Layer 2 of a small transformer language model trained on English Wikipedia (8 layers, counted from 0, width 128).
A neuron adds its activation times its output weights to the MLP's output. To switch it off is to set its activation to zero at one token and run the rest of the model.
A neuron's activation on a vector x is GELU(weights . x), where the dot is the dot product.

Input weights of the MLP neurons that the questions are about. A number n stands for n times 0.0081.
n110: 24 -25 -7 17 32 24 -1 -29 12 6 16 -13 8 0 1 -47 -27 39 -8 -10 -9 7 15 -51 36 -13 31 45 -2 -26 7 14 -26 33 -21 63 -18 3 8 22 -19 -15 -45 13 0 1 -22 -30 37 1 6 -8 -9 0 -12 11 -19 10 42 -3 -6 12 -13 35 -23 42 16 5 6 5 -19 22 3 -17 -6 -11 -16 -15 -10 9 17 18 3 25 14 -15 -20 15 -40 -26 57 12 -23 -1 -16 -35 20 -13 24 -19 35 10 -15 13 -13 -3 -24 -37 46 -3 -5 -3 26 11 9 -10 26 -23 -17 15 -1 -24 -1 -4 15 4 -39 -39
n150: -16 5 -11 -16 -37 -27 8 9 23 22 65 14 4 -2 -73 -18 13 -4 15 -42 -51 3 9 -2 5 -6 -14 45 15 -41 3 3 -19 12 15 2 -30 -2 13 -35 18 12 19 -3 14 10 -8 13 19 33 -17 1 0 1 8 0 -62 11 33 2 7 -23 1 -15 16 18 -21 -42 16 10 -1 -33 20 -26 -24 21 -47 34 -8 24 9 -1 -14 30 8 8 20 -8 10 -2 3 -60 12 1 24 1 41 -18 -18 1 12 -28 -10 21 -38 13 17 -11 -30 12 5 41 48 1 -34 5 8 -17 -39 33 24 17 -28 0 30 14 8 0
n170: -6 2 37 38 34 -40 17 -22 -50 -25 -9 23 -12 13 -31 -35 24 -6 52 -14 20 -10 -27 -48 1 31 12 37 -8 -3 -50 -4 -15 14 -17 -36 14 -14 -43 2 10 9 -11 7 -27 34 -39 -16 -28 -27 4 9 -25 22 -21 -6 5 -2 1 27 7 3 7 14 -5 -13 -10 -16 -6 20 20 16 -33 1 27 -10 -10 38 -6 -3 17 20 11 5 29 -27 -8 6 44 -7 1 -30 14 -14 36 -5 -5 -8 73 -5 15 12 -3 22 12 -1 33 5 -6 11 0 2 -5 14 -17 -7 24 11 21 -23 -36 -32 25 40 12 -55 6 -14
n203: 15 -20 17 55 -9 -3 20 -9 -6 -10 -10 7 22 -28 1 -25 -15 -3 13 -4 6 -11 -19 14 -14 -11 -16 -8 -8 12 -23 -18 -8 -9 -3 -31 35 -2 13 -7 4 2 20 -4 -36 40 -44 30 14 -49 4 12 -35 -21 -18 32 -26 -4 4 -25 25 14 -16 -15 30 -3 -24 0 49 25 -9 -7 40 13 -15 16 10 -16 -15 12 15 -4 -27 -18 44 2 43 13 11 7 14 -7 18 -18 -25 17 10 1 -55 42 -46 1 -44 7 -1 30 -21 -23 -6 2 -13 15 6 15 11 13 6 -12 4 18 -7 -2 2 -31 7 37 -21 -21
n226: 32 -44 -7 11 -1 3 5 18 24 -3 -54 44 -15 -13 18 -30 -7 -29 5 -26 20 -44 36 -16 -37 12 -28 -32 13 5 -8 2 22 -1 -24 -25 26 7 13 -34 -13 47 94 2 -24 -17 -3 22 32 -54 -11 41 -17 -15 -17 -4 21 27 -18 -1 -45 -15 26 -55 7 -36 0 -29 -8 52 -22 19 23 -7 -18 2 0 17 3 19 -2 42 -35 -4 -11 65 26 24 -17 -14 21 27 -7 19 -13 -8 13 -10 -7 -14 11 5 -4 32 -19 4 12 2 36 6 31 -4 -20 -38 -38 36 0 2 16 -5 39 -13 15 -21 16 15 -10 26
n292: 15 -24 1 11 17 0 -3 16 -1 29 3 33 19 -23 -34 -19 10 30 -5 15 -10 16 -33 -30 -8 -7 -18 6 -4 -7 37 -29 24 -1 1 -19 -6 -10 -41 1 7 7 2 26 -24 31 -22 -23 8 -40 -10 20 34 25 7 -14 -2 28 -40 -1 -37 31 -5 -3 -9 -35 8 2 -8 16 12 -1 -52 19 24 22 -24 -7 -18 22 16 -8 -42 1 -21 7 1 -43 -4 8 -5 29 -36 16 24 15 -12 -19 -27 13 25 39 27 -2 19 12 29 13 32 -13 5 12 13 9 -29 13 26 -67 0 -2 -13 -9 12 -9 -7 -23 15 2
n294: 13 -30 54 -6 8 3 -50 20 -7 2 22 -22 2 -33 -6 -18 40 25 -4 -5 -21 -22 8 -41 -4 18 14 2 -1 -1 24 -37 -27 -14 -11 4 -23 24 7 11 -2 5 16 -5 25 -18 -4 -14 0 10 -26 -13 24 -22 29 17 -7 4 -7 13 11 4 16 16 -4 2 -31 1 -8 20 9 12 -8 -16 -12 -33 -7 -10 15 -1 6 13 -24 12 -28 -23 -5 8 34 45 19 -20 -37 15 26 14 -11 6 17 -23 37 14 37 -2 -10 -3 40 -37 15 1 15 2 -4 14 3 32 14 3 -15 -24 -1 5 -15 -4 -18 -12 17 1
n303: -5 7 -18 -8 -47 36 -16 10 38 10 41 28 27 14 -6 48 -11 -19 -13 -44 -15 -19 -10 -30 -19 22 38 24 6 -15 -25 -42 15 -17 18 -14 27 -48 -18 -40 -21 14 6 -1 6 15 23 1 -1 23 -32 -5 -40 -20 -20 13 -26 8 15 60 -29 7 -42 -12 16 -10 53 22 31 20 -13 34 22 -23 -14 17 27 -13 -2 -2 48 -54 4 -14 -12 32 -38 5 1 -7 14 1 -27 -8 13 12 1 7 5 24 14 27 -12 -49 29 -14 -1 7 -13 30 -6 -3 -20 30 -5 -6 -27 -45 29 -18 -34 -40 43 20 14 9 -14 17
n312: -20 -23 -1 -12 -16 22 37 20 -30 17 -77 23 5 31 10 -23 5 34 7 25 23 -16 24 -2 -3 -24 6 19 -20 34 -3 -36 -24 0 14 -7 -36 9 20 7 57 20 31 -36 12 23 -4 -12 25 5 -11 -17 15 -1 -13 -17 -1 -52 24 -2 1 -4 -39 11 -13 16 -22 -19 33 31 -56 -40 19 53 -1 -19 -14 39 1 24 -1 34 -4 2 -8 3 -3 6 19 -10 -25 -12 -7 21 -13 -6 -9 -51 19 3 36 4 21 -4 -22 -11 6 -11 4 -54 -4 -19 -1 -34 3 9 13 25 -1 -13 50 -4 -18 21 18 18 -33 15
n411: -25 19 -10 20 -17 -13 3 -26 -20 -26 -5 -1 18 10 -9 -30 1 -7 1 11 21 -2 82 -39 -6 -5 -43 16 19 15 22 -6 -35 -2 18 -10 9 -19 4 24 -18 18 1 -9 23 -8 -8 21 9 -7 -16 -21 27 0 -30 27 8 -16 -25 -11 33 -5 -6 -8 26 -8 0 48 -21 -10 -21 -13 30 19 -36 20 60 -40 19 27 5 23 -1 -1 -37 14 -8 20 -47 49 -13 14 -14 7 11 -38 23 9 -8 -29 15 -55 -9 7 18 2 -22 -25 -1 1 18 2 -20 1 -6 42 9 22 -1 10 8 -37 23 -16 -30 -4 30 20

Output weights of the MLP neurons that the questions are about. A number n stands for n times 0.0099.
n110: -11 7 -32 30 -14 50 4 -2 -2 -9 -24 -24 24 44 -8 10 -15 -38 -33 -22 7 13 18 30 -1 -5 58 33 31 21 -16 24 -9 -31 19 26 -22 23 -65 13 41 3 23 9 -54 -29 -11 15 -15 -11 -13 -32 -10 -24 56 -1 -14 -20 41 -11 14 31 -5 29 -16 -2 28 18 0 1 -1 19 -13 -10 -6 -13 15 -6 -53 -19 39 23 -9 19 33 4 -27 6 -55 -71 17 -13 -12 9 -4 -33 9 2 -17 16 18 -19 28 21 -21 5 25 -34 5 11 -33 34 22 -34 5 -25 16 -7 -11 -5 -34 5 34 -43 36 11 6 21
n150: -9 35 -44 -19 53 5 -4 29 30 4 -10 -2 -7 11 -10 18 19 26 -25 -4 14 -35 11 29 -15 -73 30 -24 42 26 20 11 -11 34 -7 -32 -17 -34 -25 -25 1 7 18 44 -23 8 9 24 1 8 59 19 6 14 -6 -41 -5 -3 -29 20 40 -24 -38 -1 12 2 -17 -6 22 -5 3 2 17 -4 -8 24 24 33 54 17 13 33 -28 21 23 15 -9 27 41 -29 8 -37 64 23 -8 -7 -33 -24 -14 8 -4 -37 -8 2 5 24 -43 -54 -7 14 -3 -35 -45 -25 15 -28 14 -13 -12 14 9 15 -17 -32 11 -34 10 -31
n170: -17 -12 -17 -18 24 -25 50 4 -16 -11 28 -14 26 61 15 9 -29 7 19 15 25 -27 -13 -30 -15 -5 8 24 -4 17 -11 17 -18 -62 -22 5 -19 -18 -62 -7 -27 16 36 -32 -38 -26 -8 35 5 -2 -15 -30 94 18 12 -4 42 -3 -22 -18 -14 -33 14 -37 9 37 8 -1 13 -14 -21 -16 -42 5 1 27 12 17 18 47 -12 29 -15 12 -23 1 39 14 -24 -14 -7 5 -29 34 1 -33 -12 7 -12 31 56 -22 0 -15 16 59 13 12 -30 -27 35 -4 7 1 -46 44 -10 -49 -17 10 16 -12 -3 -1 36 -5 18 41
n203: -34 32 35 6 2 -18 -14 -25 -35 24 1 -36 -55 8 -2 -16 33 1 -10 -33 -42 47 22 5 22 46 8 9 10 12 22 27 10 5 6 -34 -2 -21 18 19 8 -17 13 -36 -2 2 51 -15 66 13 6 -2 40 6 -5 -1 -23 1 -35 -39 -14 7 1 -32 -16 2 -2 -23 -44 18 13 38 -10 -34 0 -4 -62 14 8 56 -27 -47 83 -23 10 -33 -57 -9 -24 16 -8 -4 3 -16 16 9 19 -16 -4 -11 34 -17 16 -2 8 -1 12 22 16 16 7 38 -12 -9 11 3 69 49 -29 -17 -4 -29 -37 17 0 -15 -47 57
n226: 0 29 -7 -17 34 16 3 -7 -12 -21 -35 1 -18 -3 -11 -41 5 -17 -8 6 2 -52 -11 35 7 -21 30 -58 46 1 29 1 -22 19 -28 -4 -7 2 6 23 1 -59 25 46 -23 34 -15 -32 -25 31 23 -27 34 -13 -28 -25 52 -34 -27 -46 -5 38 9 33 6 -54 20 33 16 0 -14 0 38 33 -22 4 -37 10 -6 -6 -3 18 22 -2 21 -9 -10 -2 -8 8 -41 2 5 8 4 -36 18 45 4 15 23 15 -1 -8 25 49 -7 -10 6 1 -23 19 37 -23 -31 9 -2 -29 -40 7 18 38 -9 23 -21 4 -7 -15
n292: 15 18 49 1 30 7 9 -15 -44 27 39 -31 42 -33 -10 -32 -4 -18 -3 4 11 -9 58 7 -17 27 8 14 13 23 4 -1 -4 10 -3 28 3 42 13 3 -26 3 -68 -27 12 -10 -2 -50 -9 51 -2 9 0 -15 -11 1 7 -61 28 -20 7 -56 13 8 45 -2 6 -4 10 -30 -51 27 -7 -1 -27 5 5 16 12 -20 36 -25 -6 -32 27 -31 -16 -42 27 18 14 -6 21 6 -13 -22 7 -11 4 14 -23 9 -4 -40 -30 5 7 25 -21 0 16 -33 14 -17 4 16 26 37 7 4 14 -19 18 -8 -28 35 -29 2
n294: -28 -12 15 16 -20 21 30 61 -23 -2 -3 -67 33 -4 -9 1 -27 -1 13 -31 14 -5 -27 43 0 -36 -7 -42 -30 -8 -44 -2 -31 22 -2 20 -34 -31 -1 4 1 -13 29 10 23 14 14 -11 16 -50 -7 1 27 12 -35 -9 -8 -1 -10 4 -17 31 29 3 -51 11 -10 -3 -13 -2 -14 -4 30 16 -16 47 -23 34 -13 19 -6 14 -30 8 49 -35 6 -3 11 15 -35 -6 25 -42 0 4 -27 -1 13 -51 -4 -13 10 27 21 -35 0 19 7 5 -14 29 -19 -42 -4 34 40 30 -30 32 44 34 22 38 -1 -12 0 9
n303: -17 -13 -18 -36 -42 -14 -8 -2 6 -25 -47 9 -41 -10 28 -41 -15 21 30 11 41 26 -2 19 -38 -11 6 -8 -38 3 -10 3 2 -27 -4 -10 5 19 -4 42 14 -7 44 -27 -2 -14 29 -36 12 -42 35 17 0 52 11 -22 -16 3 -7 -57 5 -15 39 36 -31 -25 24 31 -20 -8 -30 38 -33 17 31 5 -18 -8 -16 -29 43 8 -40 -51 56 0 22 -16 -20 -12 45 -21 13 1 55 -7 -26 -8 13 2 17 -2 7 -2 26 -9 -42 10 3 -26 1 12 -12 31 -1 47 62 29 -2 45 18 -4 -6 18 -64 -6 0 16
n312: 16 1 0 9 81 7 39 -17 7 68 -1 28 -16 3 22 -19 26 -14 -24 -13 -8 -23 -5 3 19 40 -6 -52 26 9 33 -25 -14 10 7 -7 6 -30 25 19 17 -26 -15 -28 -12 -11 1 -5 -28 47 9 14 -31 8 -4 -41 -21 -24 7 9 10 -43 -43 2 0 -17 -45 -54 6 -6 -10 13 6 25 52 -9 -35 23 4 -4 22 27 -13 -14 -10 -44 11 -30 18 -27 -2 -71 -2 12 -7 7 -32 -32 17 22 3 5 23 29 6 22 23 -3 -63 4 40 40 49 -15 -31 -23 17 -80 31 -14 0 -1 24 11 -48 42 15 10
n411: -11 -2 -8 51 19 63 24 15 18 -20 -21 25 13 21 28 -36 26 52 29 8 -35 -27 -32 2 -23 -36 -7 23 -42 15 -30 -34 -14 -39 2 40 24 29 18 -2 31 -11 -3 -13 33 -26 38 -19 4 36 54 -25 10 -2 3 19 8 39 -19 -20 6 9 -23 -24 -24 -36 3 -5 -59 -38 -9 -43 -32 26 -2 -6 -29 51 16 11 30 21 -11 -74 -6 10 61 -40 3 -22 7 -21 1 -38 30 -27 19 18 19 -14 -1 35 -31 -15 15 -45 -22 34 -26 -30 23 -17 0 -28 -19 -9 38 44 6 -25 15 23 -23 -25 1 26 -8 5

Each question names a token from some text and the token that comes next. It shows the vector x that enters the MLP there. A number n stands for n times 0.038.

Then comes g, the gradient of the next token's log-probability with respect to the MLP's output, scaled to length 1. A neuron's effect is roughly proportional to its activation times (output weights . g). A number n stands for n times 0.0038.

" during", then " which"
x: 1 16 -25 -8 -40 46 20 -5 22 3 -1 -9 20 -4 -19 9 -9 22 6 20 -25 -14 -59 14 -19 -3 -21 -16 50 0 -60 26 6 23 -31 39 -18 22 10 45 -1 -1 -19 10 -4 -9 -9 12 -23 14 20 -5 -34 -14 -12 -3 1 0 3 11 38 0 39 -51 12 20 -11 -3 -9 -2 -25 -41 -3 2 14 4 -24 27 3 -30 -8 27 -4 -14 12 11 6 -14 -23 -16 -1 30 34 7 8 -3 -18 14 -16 19 21 -4 48 5 10 -13 9 -2 -5 16 -1 -11 -24 9 -8 9 13 -21 -14 -19 -19 13 -11 19 -43 57 -31 58
g: -11 6 12 -6 3 35 -33 26 34 3 37 -7 -23 49 1 19 -32 20 51 -17 0 10 8 -58 28 -1 18 -36 2 -3 21 -41 4 -5 6 4 -40 -32 -13 -22 8 8 -14 -21 -25 -8 34 -7 -15 6 36 -21 -10 -19 35 1 25 5 26 -5 21 10 -37 6 14 7 10 3 -15 49 19 -34 4 38 5 10 -18 43 -23 42 -7 21 2 17 -16 22 16 30 2 -7 -9 -19 -17 -8 1 -36 -27 3 -3 -18 4 15 -16 33 -16 22 -36 -6 -3 3 -4 21 19 -27 -27 -9 -59 -35 -4 10 -14 -22 10 -23 -51 55 -12 10
Which two neurons, each switched off alone, lower its probability most, in order? n303, n292

"od", then "act"
x: -1 24 13 -10 -12 34 10 -5 -5 11 -1 -8 -7 -5 -24 8 -8 14 -8 29 -34 -16 -78 22 -27 -36 -37 6 43 3 -57 29 8 33 -26 13 -16 24 16 39 -40 -17 -38 11 -4 -5 12 8 -44 -2 31 4 -12 -12 21 -10 -21 -12 4 0 9 1 42 -44 3 5 -4 32 -15 6 -15 -32 -22 15 20 7 2 25 11 -29 14 8 15 5 21 32 -24 -25 -11 23 -7 17 24 -4 10 24 -8 11 -10 1 25 -17 36 0 16 -6 -6 19 8 22 8 -30 -20 21 -9 8 33 -12 -26 -28 -6 14 5 -3 -40 32 -36 52
g: 26 7 -21 11 3 -22 -7 -4 15 17 -15 24 -1 5 2 41 -88 22 -53 -9 -15 -7 20 24 17 24 -12 3 11 1 10 13 -30 30 -44 -46 1 31 -24 -16 19 -10 23 -14 1 -3 -6 11 1 -51 29 -19 28 7 20 -12 13 -42 -7 9 -48 -15 -2 31 -17 9 -50 -35 4 -9 -17 21 -14 9 6 1 -32 -8 18 10 4 5 -27 41 1 1 -21 9 -31 -3 1 -7 29 -10 -34 13 -6 11 51 33 -9 -6 -26 3 -16 21 -19 -13 10 -33 30 -29 19 -11 -10 6 11 14 30 20 0 15 7 34 -30 43 35 39
Which neuron, switched off, raises the next token's probability most? n170

"or", then "ca"
x: 0 19 0 -13 -11 18 5 -10 8 20 -1 -13 11 4 -11 3 -13 32 22 44 -40 -35 -58 38 -39 -6 -31 3 46 -29 -42 26 2 18 -29 23 -29 31 26 14 -27 -7 -41 -6 -11 -1 10 10 -17 -6 23 4 -18 -24 -12 3 -1 -2 12 -1 14 -2 42 -35 2 9 -8 20 6 8 -17 -31 -13 -2 17 15 8 31 29 -33 -4 26 5 -10 28 5 -19 -44 -4 29 5 6 22 -14 38 14 -11 24 9 20 14 -17 43 -13 24 3 -6 24 11 28 4 -33 -25 -3 -27 -3 22 -20 -38 -38 5 9 -13 20 -46 29 -22 50
g: -14 25 -6 26 18 23 22 -17 36 12 2 -19 0 36 1 -17 -37 24 -1 39 22 13 -18 9 -5 5 -2 46 4 -23 19 -2 -44 -8 -23 -13 19 -3 -3 5 47 27 32 -25 -40 -28 -29 -11 42 40 6 44 -14 16 5 8 -21 -9 -1 -32 32 -2 -32 27 -28 -3 -21 11 3 16 3 24 -20 10 -13 4 -9 -8 -3 -28 -2 19 -19 9 -16 -4 0 -13 38 6 -35 -27 19 -16 24 -12 5 18 7 19 -33 16 18 10 -79 34 -48 -47 25 6 -18 19 4 -11 -11 -27 -59 -37 -4 10 10 8 -11 -6 34 7 23 -22
Which two neurons, each switched off alone, lower its probability most, in order? n203, n294

"B", then "ra"
x: -8 6 7 -5 -39 37 8 -4 18 4 -1 -21 29 4 -1 8 -14 22 32 53 -15 -31 -61 19 -34 1 -37 12 27 -4 -47 32 4 35 -12 3 -30 37 0 29 -15 -43 -19 20 -3 2 7 14 -34 -1 26 -15 -7 -18 -5 12 -26 -5 9 7 23 -7 40 -50 18 -14 -4 32 -23 0 -12 -35 -14 -1 13 -11 -11 20 10 -18 5 2 14 25 34 20 -21 -31 -8 17 5 30 31 -4 1 13 5 26 13 17 28 -10 32 0 34 -47 -15 17 -4 23 21 -7 -22 -4 -9 -12 1 -15 -14 -30 -27 19 -35 5 -44 41 -3 36
g: 42 30 -7 3 -27 8 -16 12 -25 65 25 -3 10 26 -35 30 -54 -40 10 5 -4 6 -2 32 -61 -1 -43 17 8 -24 -1 22 41 -28 -1 11 -17 -34 1 -3 -26 4 -17 -7 -13 -11 -24 2 25 -14 11 -10 2 -10 -27 39 -27 -21 -5 19 -13 -28 10 -15 31 -17 -44 11 -4 20 27 52 -11 -4 -32 -15 3 9 10 -8 24 -10 -3 -2 7 -14 -10 30 24 34 -1 8 -7 21 -2 -26 11 6 -24 23 1 -10 22 -25 -31 2 -12 8 12 -25 7 -10 35 32 37 14 -36 34 -7 -12 -3 -41 -1 56 18 -30 -4 31
Which neuron, switched off, lowers the next token's probability most? n411

"on", then "or"
x: 0 12 -10 -18 -10 22 -6 -2 11 -1 -10 -12 1 -6 11 1 -12 -1 21 68 -9 -29 -58 5 -23 -14 -28 -1 43 -12 -76 15 2 11 -31 22 -34 39 14 8 -31 -40 -32 -4 2 -3 33 11 -48 4 13 -11 -28 -13 4 -12 -12 -8 11 14 18 3 18 -37 -5 11 6 27 -2 19 -11 -46 4 -16 32 16 3 17 16 -27 3 8 25 -22 50 25 -5 -18 -2 21 17 1 15 -9 21 18 -15 49 15 23 11 -20 44 -1 35 -18 -11 16 0 53 -2 3 -13 -9 -1 -9 13 -15 -16 -36 4 22 3 13 -42 35 -11 14
g: -37 4 -13 -1 -20 -2 32 -2 -11 0 -39 -23 19 -2 22 -19 -39 14 -35 16 26 -25 -44 -11 11 -10 -30 -26 1 -12 10 25 24 10 35 -34 8 16 -8 2 7 11 -16 34 -36 -34 55 12 6 48 25 -20 4 38 -11 -46 6 -3 23 -14 -39 25 -8 75 -35 -15 34 7 5 15 17 29 4 16 -42 1 11 -1 -6 -7 -39 -5 -30 -14 19 -27 -12 27 -8 12 12 -3 8 -3 36 0 -2 -13 35 10 -15 -21 -5 -3 37 11 -8 -10 29 7 -15 29 34 -7 -8 -34 42 -42 -7 -17 -19 4 -24 6 24 13 15 -26
Which neuron, switched off, lowers the next token's probability most? n303

" album", then "\n"
x: 11 17 2 -20 -33 36 -20 15 5 18 -9 -26 20 -11 -14 -13 -8 10 7 68 -38 -10 -51 23 -27 13 -32 3 52 14 -42 21 14 15 -36 26 -34 14 6 31 -21 -3 -42 2 23 3 17 27 -15 -4 -2 4 -21 -19 -13 -14 -19 6 14 28 6 14 10 -54 14 2 12 18 -6 6 -2 -24 -31 -4 17 10 -15 10 4 -25 9 18 25 -7 29 18 -30 -38 -3 -11 -10 14 0 4 24 -3 -15 23 -25 22 47 -19 47 16 12 -21 -17 27 -7 28 17 -35 2 11 -30 -10 21 6 21 -22 -22 1 -3 13 -28 40 -35 48
g: -6 3 -28 -1 -35 4 -15 -36 -15 15 9 4 32 -4 3 -8 -35 3 -50 29 -18 32 20 -12 8 -15 18 -30 9 22 31 -27 2 -27 5 0 1 50 -14 12 23 -16 -34 37 2 -14 -1 -24 -31 -17 -8 -34 11 2 40 -11 -33 18 -25 4 2 -28 36 14 -29 -21 9 25 43 -18 7 -10 -1 10 2 -17 -32 1 -24 -50 10 19 33 18 -24 -45 23 -2 38 2 36 27 12 40 15 53 -10 28 -6 -10 -53 19 22 18 -39 -12 48 -12 6 -17 -1 -8 -15 21 1 -11 -25 27 22 28 2 13 0 -20 -27 -21 22 13
Which two neurons, each switched off alone, lower its probability most, in order? n303, n292

",", then " finish"
x: -6 18 12 -4 -15 62 10 -4 25 9 -1 -18 6 -20 -21 10 -16 38 6 49 -26 -15 -33 12 -19 -6 -37 -22 57 -9 -47 33 0 34 -25 18 -20 26 12 39 2 -27 -31 -9 15 -12 -1 34 -30 17 19 -5 -40 -27 -8 -25 -7 -11 19 13 19 -6 30 -33 18 -9 -1 16 -8 9 -11 -18 -14 -3 15 22 -13 17 11 -31 6 14 8 -14 -2 9 12 -14 -31 22 5 35 16 -1 22 8 -21 22 -6 17 22 1 20 23 22 -12 -10 9 -23 11 21 -7 -20 -7 -9 -4 23 -17 -38 -37 -29 3 -18 -2 -48 33 -33 29
g: -13 31 8 8 5 56 29 5 16 -13 -1 12 -25 7 -8 -11 23 -26 -19 -5 -9 -8 -5 -5 4 -36 -19 15 -48 48 54 10 -16 14 -41 -4 11 8 -33 -5 -6 0 31 0 -6 19 13 21 14 -31 2 11 -5 0 -14 -2 -36 26 4 9 13 -1 33 -23 -20 1 -3 4 49 -47 40 -13 22 33 -6 -14 -9 -40 -21 32 17 -30 -3 2 25 5 -15 -2 23 -44 -33 20 -26 25 -16 -15 12 37 7 -18 -33 3 -28 -4 21 10 -37 -20 -2 -16 40 7 -36 -21 -3 -25 -41 -21 17 36 11 31 66 16 -27 -7 -2 0
Which neuron, switched off, raises the next token's probability most? n150

"on", then "y"
x: 4 11 0 -12 -1 14 -1 -1 -3 -1 -15 -7 -8 0 1 3 -11 10 20 72 -11 -42 -59 5 -16 -12 -25 -13 44 -3 -69 20 7 19 -36 29 -32 29 6 4 -26 -49 -40 -5 -2 0 34 8 -57 1 14 -11 -23 -16 6 -14 -9 -13 10 27 14 3 17 -41 -4 11 -3 22 -2 11 -6 -40 -2 -14 36 11 -5 21 15 -23 3 10 39 -22 66 13 3 -16 -4 8 5 -7 14 -7 25 19 -20 42 19 26 13 -21 46 -2 34 -18 -6 10 7 50 -7 6 0 -6 -9 2 21 -17 -25 -36 2 24 1 17 -36 31 -8 11
g: -9 -14 7 -3 2 8 33 -2 6 -20 -34 -19 26 15 15 -17 27 21 3 27 -2 -58 20 48 8 -29 36 -72 -4 11 -3 -1 28 29 2 -14 18 0 -12 9 -4 17 -15 25 -12 -14 -18 -10 -50 -8 -4 -20 41 1 22 -6 10 -12 -43 12 -16 -14 19 -2 -2 20 20 -51 3 37 -21 -40 -16 22 15 3 -14 15 17 38 54 15 6 -28 -39 -29 -3 -17 14 2 -12 -1 26 -2 -16 -46 17 -15 34 11 43 -1 8 0 29 -38 -20 23 -18 7 -30 22 7 -12 4 19 54 -15 17 28 -11 -38 3 -22 -24 -6 -12 -15
Which neuron, switched off, lowers the next token's probability most? n170

" as", then " W"
x: -24 -21 -5 -17 -22 43 12 -15 10 13 -17 -7 21 -28 -6 4 2 20 -4 41 -35 -26 -40 37 2 6 -31 -1 29 -26 -59 26 6 4 -33 13 -12 35 -5 43 -2 -35 -14 0 12 -6 6 23 -17 13 8 -9 -48 -22 -9 14 -14 11 16 14 41 -2 21 -32 24 26 -5 10 2 -8 -16 -26 0 -9 21 13 -8 13 7 -21 0 13 16 -33 33 5 -4 -9 -11 6 -4 23 -10 -1 37 12 -26 27 -7 31 31 0 22 8 19 -13 -9 11 -4 21 -10 -19 -41 22 -15 -13 31 -2 -8 -14 -21 9 -1 17 -45 53 -52 32
g: 18 -8 23 -34 -14 14 -14 10 1 19 62 0 3 -13 26 13 -20 -4 10 -1 -22 -35 6 23 -28 22 -1 39 30 -14 -31 -12 24 13 28 24 -9 -14 -15 -36 -19 -5 -57 53 42 -18 -2 34 18 -18 20 -62 -1 4 -15 35 37 6 -39 34 3 -34 9 33 -23 -8 4 -11 -9 8 4 32 -1 -28 -33 -7 -4 -12 6 14 14 -37 14 -14 29 0 16 16 29 -17 -20 0 11 6 23 -22 -7 10 10 -3 9 -8 -30 5 -3 -1 -46 -2 -8 -19 -2 38 -18 27 21 -35 49 14 9 -40 -1 -15 -23 -16 5 -33 -36 34
Which neuron, switched off, raises the next token's probability most? n303

"f", then "en"
x: 2 -4 -14 -7 -11 26 1 6 20 26 -3 7 21 -14 -9 3 -11 -10 -2 66 -20 -48 -49 28 -52 1 -39 -18 57 -13 -56 23 10 10 -42 29 -6 39 9 13 -39 -26 -9 -12 13 -30 28 26 -32 -4 11 -9 -32 -14 -1 -23 0 -6 -7 14 10 1 46 -45 7 24 -3 17 -12 30 -1 -5 -13 -13 -1 7 19 13 -4 -25 11 -8 -1 10 37 5 -8 -31 -30 9 14 26 5 -7 11 -3 -27 34 -6 6 34 -13 36 9 32 -12 -21 4 7 24 18 -5 -5 8 -2 -3 12 -13 -42 -14 12 28 3 1 -40 44 -11 36
g: 32 -2 7 -28 -18 -31 35 4 3 -42 -3 4 -11 -23 6 -51 -7 17 -44 21 -5 -10 12 58 26 47 -25 15 19 -17 35 -19 11 -22 -4 -2 32 17 29 17 23 -31 3 -5 -38 0 -35 -12 32 -5 11 -44 -3 2 7 11 -23 -1 -23 5 22 -36 7 -20 33 41 -16 9 -23 -11 -30 2 -22 3 -16 26 -2 3 -24 18 28 -9 22 -12 0 41 26 -20 45 -1 -13 -16 -35 6 35 31 4 2 10 56 -17 3 0 -14 -14 -3 -31 -16 13 -17 -11 -34 44 -13 -9 -13 6 4 -15 35 44 21 2 -39 12 -25 -2 -32
Which neuron, switched off, lowers the next token's probability most? n226

" Be", then "ach"
x: -10 -2 3 -25 -28 31 -5 -1 17 -11 -8 5 7 -25 -12 -4 -12 16 -16 72 -14 -10 -50 41 -12 -14 -30 12 34 -3 -45 31 3 38 -25 13 -45 53 -13 40 -25 -28 -12 -6 4 11 -6 12 -32 9 17 11 -25 -33 7 7 -24 11 5 24 22 2 36 -43 8 13 2 12 -19 -5 -40 -20 -22 19 -8 -3 6 24 14 -27 2 34 38 -9 48 0 -22 -32 3 12 -9 11 14 8 23 11 -1 21 -14 2 38 -2 16 -2 32 -25 -38 3 2 27 29 -7 -2 -9 -23 -27 17 -8 -10 -2 -8 22 -7 10 -42 48 -27 35
g: -7 -27 -8 18 -50 16 -56 -18 -2 25 -25 -15 -6 14 19 11 -1 -16 -22 28 -48 -25 4 -15 11 1 -14 -5 10 1 46 -34 -2 -3 -29 16 23 5 -6 -38 3 -9 60 3 -11 45 4 -3 31 11 -25 -41 45 -10 33 17 -45 34 22 42 21 -2 6 -30 -1 -2 36 -2 27 -10 4 27 2 30 0 3 5 57 -15 -29 29 34 -7 -5 7 0 3 18 -40 -17 -4 -16 11 -22 28 -23 12 -38 17 18 -18 13 6 17 7 6 12 -17 4 -1 -21 -58 14 18 -27 -38 -6 38 9 12 -23 -31 -4 -4 -9 -20 7 4
Which neuron, switched off, raises the next token's probability most? n110

"o", then "ide"
x: -12 23 16 -10 9 23 -6 -15 -3 21 -16 -7 2 -5 -18 11 -2 -6 -15 78 -30 -23 -41 20 -38 -32 -51 8 51 1 -41 18 1 21 -30 23 -17 32 14 44 -13 -13 -39 -4 10 -16 9 15 -36 9 13 -1 -21 -21 -8 -8 -13 -30 9 11 31 8 45 -58 -4 8 -1 23 -2 10 -10 -11 -15 -7 -4 25 -6 14 0 -33 4 5 -10 -14 19 21 -24 -35 -2 38 12 12 12 1 29 0 -14 41 0 4 42 -18 24 5 35 -21 -30 15 8 43 34 -27 -4 -2 -12 -1 32 -14 -15 -33 -14 15 1 16 -32 19 -7 41
g: 11 -26 15 -17 -5 -2 13 25 49 4 9 35 -20 -25 -2 31 -2 17 -18 1 36 -12 19 -6 18 5 -6 -12 28 -11 22 11 -8 12 21 -11 12 -4 24 -29 16 11 19 -38 -14 22 17 -3 -6 -5 7 1 -26 34 10 -40 4 1 3 46 -29 20 47 -25 -11 6 -7 -38 -10 54 51 -29 -16 -20 -73 -21 14 35 11 11 -1 14 22 36 10 18 -54 5 -5 2 15 -12 22 -52 -9 -40 19 24 10 2 -13 -10 -14 -44 4 -21 -50 -11 7 -52 -5 -18 5 4 -16 25 4 14 19 14 9 -2 -19 -8 -50 -10 2 -22
Which neuron, switched off, lowers the next token's probability most? n170